Layer 4 of a small transformer language model trained on English Wikipedia (15 layers, counted from 0, width 96).
A neuron adds its activation times its output weights to the MLP's output. To switch it off is to set its activation to zero at one token and run the rest of the model.

Output weights of the MLP neurons that the questions are about. A number n stands for n times 0.001.
n9: -163 -144 149 -75 -172 102 116 80 102 23 180 -205 28 70 64 94 28 -42 69 45 -207 -112 -115 -99 -139 -170 0 -127 126 -14 -199 235 -492 -159 156 94 -105 139 17 84 -118 -206 66 215 157 110 -11 182 -98 1 187 -59 -39 -4 77 -174 -128 -58 -22 391 -117 18 49 156 -5 17 -57 -116 142 -181 26 29 -93 10 50 239 288 -285 -1 25 142 124 164 -37 114 -108 -147 -43 -146 232 28 208 -176 109 -57 1
n22: 34 -185 100 77 -19 -133 123 -174 146 -153 -197 -170 -39 62 -68 -176 101 -170 -157 -43 -397 -103 30 -70 -62 99 -58 34 -29 -151 -106 194 -93 -220 -313 -51 82 123 14 -98 241 227 -33 67 6 42 -119 43 45 -24 52 -219 267 55 16 41 103 37 -63 124 58 -174 114 260 -12 -88 39 -9 -190 -43 120 141 89 218 -67 -208 118 -146 -117 147 244 -98 37 -153 -179 65 110 -43 -60 -136 53 -18 -114 95 -55 142
n28: -47 121 32 -32 -74 -52 29 126 99 -15 -25 191 117 39 138 -148 -70 186 7 -158 18 -210 112 -123 -106 47 -114 73 -118 12 -3 26 -34 205 -339 -188 56 42 -81 78 -65 60 -194 297 74 -223 242 -184 -26 45 -124 107 163 -82 88 -147 -111 -39 -227 -215 121 -54 -194 -466 5 -441 51 102 14 -18 -64 14 -12 84 -20 14 53 -109 -200 147 202 72 157 -91 -150 -200 -196 127 -167 -75 -22 144 -120 -74 -3 34
n36: -175 26 0 -115 -7 -26 -11 66 -84 133 -23 -8 93 205 -75 -43 6 31 141 -62 -16 -297 -98 106 -108 150 52 -272 -54 42 167 284 -164 28 -128 -266 91 -93 -242 144 17 212 3 -230 110 -16 56 -217 149 43 -38 5 217 -180 -62 74 64 -97 -93 -154 133 74 45 271 90 30 -42 -64 -161 55 -32 22 36 -22 29 6 52 32 -132 137 42 131 253 202 -240 -192 262 -144 201 -228 -124 -122 -17 -145 50 -229
n43: -54 122 -101 -227 -40 -59 -169 -256 49 97 -156 -201 184 139 -342 434 -175 231 40 125 121 125 107 -25 57 5 143 -203 193 -128 40 49 237 195 218 78 -68 61 -93 -69 81 116 109 -54 -139 14 53 68 -138 -257 30 -5 235 -48 109 -260 57 117 267 150 -132 29 47 -9 -68 -130 -86 58 252 175 12 -194 -52 127 -253 29 29 8 -45 -122 48 152 13 138 -72 90 261 -24 -5 63 70 135 282 -129 -44 -22
n63: 184 175 -39 89 24 164 -222 34 72 3 42 77 -137 117 -164 -5 -175 71 116 -28 -309 -117 -20 36 103 -101 -31 190 78 63 -42 -28 195 200 266 -264 -51 194 25 117 -22 -57 104 -289 23 147 126 80 -98 307 131 51 -100 19 212 16 55 108 -111 -51 -7 -41 72 263 105 114 -274 -168 -4 41 -15 100 -23 13 -69 179 255 137 -304 -82 63 -92 351 -111 -140 77 29 85 -92 -232 101 59 -113 -175 -178 -43
n106: -11 73 -43 161 -116 -159 164 110 -145 -44 -44 -187 -148 190 -172 78 -105 75 -135 -5 -78 36 67 36 -59 -86 161 -35 193 -211 183 247 161 -167 89 -148 68 -59 -167 124 -45 -230 78 -49 8 10 26 33 -56 209 -71 -162 -14 -44 122 100 167 -48 -127 324 -38 148 -111 54 27 -33 -208 -152 115 112 -117 10 324 14 -40 223 -1 166 147 -15 -113 -106 212 15 -196 -2 -56 109 -94 11 -155 121 -240 272 54 10
n128: -234 38 196 -111 1 -79 330 -120 54 -15 116 -300 -122 86 -43 160 -168 30 107 182 34 34 21 101 -10 57 59 -137 139 78 -191 -316 45 -161 -200 73 50 50 67 8 -94 -94 99 50 -101 -67 -258 -24 -153 131 107 61 -117 70 12 -88 -255 215 -332 349 -11 -8 17 -101 -12 180 -98 165 50 155 -179 -117 -64 -38 178 56 -295 -33 -116 42 341 -20 -166 22 32 -15 -61 -37 -44 66 -93 104 -97 99 82 87
n133: -2 9 27 183 -33 41 174 -150 219 -157 -187 57 -2 38 131 -9 -148 64 -40 57 118 112 -37 -11 49 40 -102 -280 -8 -32 -101 -387 -59 146 220 -257 184 -36 -87 -38 -26 29 -34 162 -29 -40 57 69 147 69 -132 -290 -194 29 -165 170 113 50 -174 80 156 54 218 20 30 28 94 -30 6 6 0 68 -11 132 -164 -146 -107 57 39 -154 -93 95 -145 -227 44 279 -219 213 -81 -84 233 -66 44 -203 128 -42
n136: 23 153 138 8 15 31 -65 -55 74 -96 298 -104 -108 9 -55 77 -52 61 -132 60 -52 -341 100 20 -261 -54 -269 -147 -59 75 27 -46 202 41 176 -18 41 -80 240 -172 -157 -125 34 -192 14 120 -29 -134 -253 78 -78 -137 -126 34 4 -61 177 6 73 -22 70 193 16 111 253 -269 81 237 67 115 -126 -68 -3 -24 83 -29 -123 -28 5 6 -5 -191 -68 15 121 167 -29 89 234 -101 -388 -189 -97 32 188 -38
n151: 195 70 -63 243 216 -9 -182 -19 146 112 143 58 89 6 171 -85 -97 -107 -98 76 -33 -149 -26 -64 -63 -197 204 -77 -50 75 -208 72 62 -165 133 -55 -231 18 62 382 56 -273 156 -256 141 -240 -116 -115 26 125 -170 80 8 -32 50 -135 39 -92 81 -92 113 -100 4 67 -8 63 134 158 -19 79 241 -246 12 31 111 186 -100 -142 150 156 -16 295 167 125 -105 85 -146 -366 284 -106 -33 94 64 38 146 46
n181: 72 -83 295 -140 -13 0 -212 -41 -136 -80 175 30 -208 98 -220 -98 124 -20 31 180 24 228 -150 -7 96 -129 -28 -156 -156 124 -174 -71 198 126 -84 -130 -36 99 21 -72 41 160 -199 237 -36 103 153 -222 -76 124 110 139 100 -111 26 73 167 -39 69 9 218 -99 147 146 -111 117 7 194 -48 43 27 191 -136 -128 -72 39 86 85 34 308 229 -173 -169 22 130 5 0 108 188 -7 -41 98 -117 -202 -223 307
n182: 19 -103 -64 99 -275 119 27 90 -110 349 -141 11 282 -50 -107 51 -9 430 -50 140 -110 -200 23 18 -101 404 -51 139 -37 -60 -59 -117 -207 -42 21 169 40 -68 -6 -53 -62 180 93 -30 248 90 60 83 167 76 -227 216 162 173 96 -24 -120 -82 -412 -154 122 -50 -2 51 -204 -130 105 18 192 -234 296 -105 169 -172 147 -6 130 39 109 6 197 -115 313 -60 53 -207 -4 -77 77 -102 -211 -238 57 -22 50 46
n199: -34 -18 -117 259 23 -118 -27 12 -95 217 103 33 -65 24 -165 -8 233 205 -197 33 -338 51 7 319 168 -36 -47 -25 -95 -253 50 -5 -9 113 -269 -268 -170 41 -232 -11 54 -224 110 -54 74 110 128 -218 -36 -40 12 227 30 64 -181 321 -166 26 -9 69 178 -97 -2 11 -245 151 -28 268 -45 -114 -51 -181 -173 -46 95 -93 120 158 185 124 21 -194 -89 -109 15 14 -17 -65 103 -89 -16 -78 26 -230 165 60
n251: 203 -8 -120 -265 196 50 -20 6 -81 252 -161 -92 -54 195 -221 -118 -179 180 129 93 -213 -41 -219 -111 -125 147 51 -13 -178 -217 220 94 66 151 17 -9 50 -19 56 112 -110 28 -2 -30 31 -325 26 21 238 -223 45 -75 36 44 -70 -78 -132 -17 82 -46 147 -54 154 -13 -156 252 144 28 138 167 36 145 -52 92 117 -222 -278 -223 -88 56 -76 -36 173 -108 -302 19 -111 78 -89 97 -15 -165 112 107 99 -54
n255: 117 104 105 -37 -223 260 -272 5 -174 48 -13 52 84 31 -58 -12 -6 -106 148 55 89 87 158 5 -163 -35 -34 127 -86 95 21 140 30 16 18 100 17 210 -47 -53 274 105 12 -24 87 401 -19 78 -73 110 -182 90 76 75 373 14 159 -86 -11 -48 105 -94 -228 237 -186 -77 -141 -324 -35 -92 169 -39 120 -123 77 62 92 13 36 -98 -68 257 97 84 -96 300 -127 65 114 -15 -89 -48 94 30 121 47

Each question names a token from some text and the token that comes next. It shows the activations a of the neurons there, in the order above. A number n stands for n times 0.015.

Then comes g, the gradient of the next token's log-probability with respect to the MLP's output, scaled to length 1. A neuron's effect is roughly proportional to its activation times (output weights . g). A number n stands for n times 0.00089.

"\n", then "M"
a: 44 -11 -1 -26 -10 54 -16 4 7 -26 35 9 -24 -10 -19 10
g: 20 142 113 77 2 76 -34 -84 228 -171 63 69 11 48 18 65 -88 69 -43 111 26 -4 -228 -177 139 51 -67 -82 168 -197 -35 -163 155 163 25 30 37 13 -118 -156 -10 -183 66 -55 45 -146 101 54 112 -64 -147 -16 161 -141 -230 132 155 45 121 -83 -17 -95 -91 -47 -5 9 187 0 -212 170 -168 -57 46 77 -152 -67 32 24 -245 -37 -26 29 -113 179 -32 -107 -208 7 63 90 127 -121 -273 94 10 -123
Which neuron, switched off, raises the next token's probability most? n9

" h", then "uman"
a: -20 -23 -27 21 24 23 -10 -20 -14 16 -9 13 -137 170 0 -9
g: -159 -149 -128 -4 79 -104 96 131 -92 106 -291 170 -33 56 0 45 9 113 -29 -34 -66 -12 -87 -22 88 93 18 17 -33 -16 70 459 -301 119 -68 17 -239 -171 90 15 -4 85 -43 -44 -223 -43 -6 -194 1 34 -11 -2 -47 -27 12 6 17 20 121 169 -95 13 183 -80 4 -21 -80 18 146 253 -51 -84 -186 172 154 75 223 24 -57 -14 -43 -171 32 -178 42 -72 -75 90 48 -31 -61 47 -74 61 31 -2
Which neuron, switched off, lowers the next token's probability most? n199

"ust", then "ral"
a: 26 -5 -14 -235 -5 -41 -189 55 29 73 -15 76 -5 7 -30 42
g: 52 60 87 -66 -145 -206 -4 5 -61 -106 89 178 -20 -116 -4 -34 87 -55 153 73 95 -162 -32 139 -44 -15 -196 64 49 74 -7 -55 -164 -53 -70 56 -220 63 105 -6 -157 43 9 51 -44 55 -41 -185 -34 -28 -34 -71 -33 -121 45 59 -90 24 -89 29 -231 151 84 -98 -134 -17 178 0 168 -241 -21 75 90 79 254 -74 -39 -33 -225 -40 106 -281 63 55 -19 49 -57 129 -30 -83 143 -65 115 -282 -152 -316
Which neuron, switched off, lowers the next token's probability most? n106

"S", then " –"
a: 4 3 3 2 5 43 -13 -28 0 -24 46 7 7 57 -3 -34
g: 173 -131 -26 -12 32 -14 -23 -166 -118 -55 19 -123 -35 -63 83 -81 117 58 35 -30 -55 41 17 -28 -185 -74 -22 -101 -89 20 93 -26 -48 40 95 -81 65 243 81 86 67 -85 -284 -19 31 197 -45 115 -38 -81 108 -106 119 -66 4 66 65 -313 -70 -11 -146 12 -15 -9 31 58 265 79 100 -123 58 -19 153 242 208 -41 -49 -67 381 2 -63 112 -37 -27 68 125 -77 -1 188 -158 -93 104 236 -105 -183 -19
Which neuron, switched off, raises the next token's probability most? n63

"P", then " |"
a: -32 41 60 0 19 22 -7 2 65 -28 83 34 -51 -16 0 -1
g: -16 17 -71 227 165 -21 108 114 11 -71 157 120 27 -15 -131 4 173 -29 -6 -55 43 244 2 -58 -252 -12 124 13 124 117 -25 -107 2 54 -202 -41 -111 111 -8 -17 -70 0 201 41 -16 -76 -130 -28 -75 77 -130 -143 -345 -177 -64 -203 -127 -155 -17 -5 242 51 -278 -38 82 -214 -29 -25 107 -100 206 82 -130 29 -51 -90 -20 -6 175 140 79 85 18 -77 -83 93 5 -19 88 -4 -3 -84 27 139 112 135
Which neuron, switched off, lowers the next token's probability most? n151

"an", then " and"
a: 36 3 18 -50 -1 -147 11 10 51 20 -10 14 -64 28 68 -57
g: -131 -206 -198 -13 2 30 34 -257 -50 30 -22 116 162 -36 273 -191 179 43 -35 -149 -131 -146 3 -35 -215 171 -11 -4 21 -98 72 279 4 -7 -107 -29 36 -204 137 284 59 63 -96 -70 84 -29 -71 75 -8 -152 -84 -109 28 -49 -106 68 76 144 156 -70 -136 -83 -178 -46 68 110 -57 -21 113 -133 -29 193 48 -38 -24 190 -117 77 192 24 -146 69 -119 -178 48 70 83 73 49 -20 -49 -89 -37 6 28 -95
Which neuron, switched off, lowers the next token's probability most? n63

"un", then "off"
a: 49 -10 7 -68 33 130 0 4 28 -15 19 -4 -8 -4 2 -28
g: -123 124 145 103 -61 34 -7 -22 70 175 260 101 61 167 55 -119 -166 -109 -317 -6 207 67 -221 -78 118 -12 254 13 20 -166 40 40 -89 67 99 -31 47 -136 73 72 -36 66 -13 -93 45 -152 60 -49 -40 14 22 -19 93 46 -39 31 -174 -74 -40 98 39 -33 -149 -21 327 144 100 38 144 119 -148 -108 -228 -111 -2 -106 -10 -118 -169 46 -60 245 -57 -1 -68 27 41 14 30 -22 178 -9 110 98 -104 158
Which neuron, switched off, lowers the next token's probability most? n255

"ing", then " around"
a: 30 1 7 -1 79 6 16 -35 0 -3 -195 7 -31 -5 -39 47
g: -376 -135 -175 117 149 136 88 86 -26 48 140 77 77 -6 -90 118 -61 8 218 18 10 37 16 477 10 105 -126 -47 -71 -3 -148 -4 30 -52 -9 106 91 -31 90 44 38 85 -39 64 -102 190 54 275 181 -48 23 50 65 -61 -40 -110 -69 -136 69 45 150 248 48 -4 23 -31 164 6 -116 53 74 100 119 126 186 56 72 -107 157 -9 94 -27 -9 96 -13 -12 135 31 2 -90 -51 34 25 -91 -52 -171
Which neuron, switched off, lowers the next token's probability most? n151

" 0", then "."
a: 24 16 -9 5 -3 9 0 -1 -5 -11 6 -8 -33 19 -33 35
g: 336 -99 25 -36 91 -40 31 -132 49 41 -11 -69 -82 217 -64 186 83 67 57 -26 1 171 -211 -16 -4 141 -75 -33 -185 58 -171 59 111 -44 -43 29 105 17 80 38 -334 -64 234 83 63 -215 104 -348 -13 -187 -67 -63 -121 146 102 70 -62 41 -13 -93 -75 -16 -114 -29 -86 175 -53 16 -21 -67 -139 -51 47 -83 -37 -97 -80 -9 221 140 -143 19 52 -189 -49 52 -85 -12 10 -48 -164 -2 104 126 84 31
Which neuron, switched off, raises the next token's probability most? n251

" home", then " during"
a: -40 106 12 -26 23 25 25 -28 45 -19 -29 -50 -7 -5 -2 2
g: -104 -254 -6 -77 91 25 177 -93 -81 -99 -170 48 -57 36 7 37 127 -92 -22 30 -230 37 -112 -117 69 -199 82 -90 170 142 5 87 -118 -110 1 36 -201 -82 67 189 67 147 -179 33 -30 -203 -107 -135 91 -73 -42 4 144 -124 -174 -55 118 -105 79 -60 -98 76 -122 92 -227 154 94 41 161 -11 98 162 -16 262 2 -75 189 -19 -34 -74 10 -37 66 -20 -16 60 40 191 -188 -120 96 -80 -122 111 -92 -194
Which neuron, switched off, lowers the next token's probability most? n22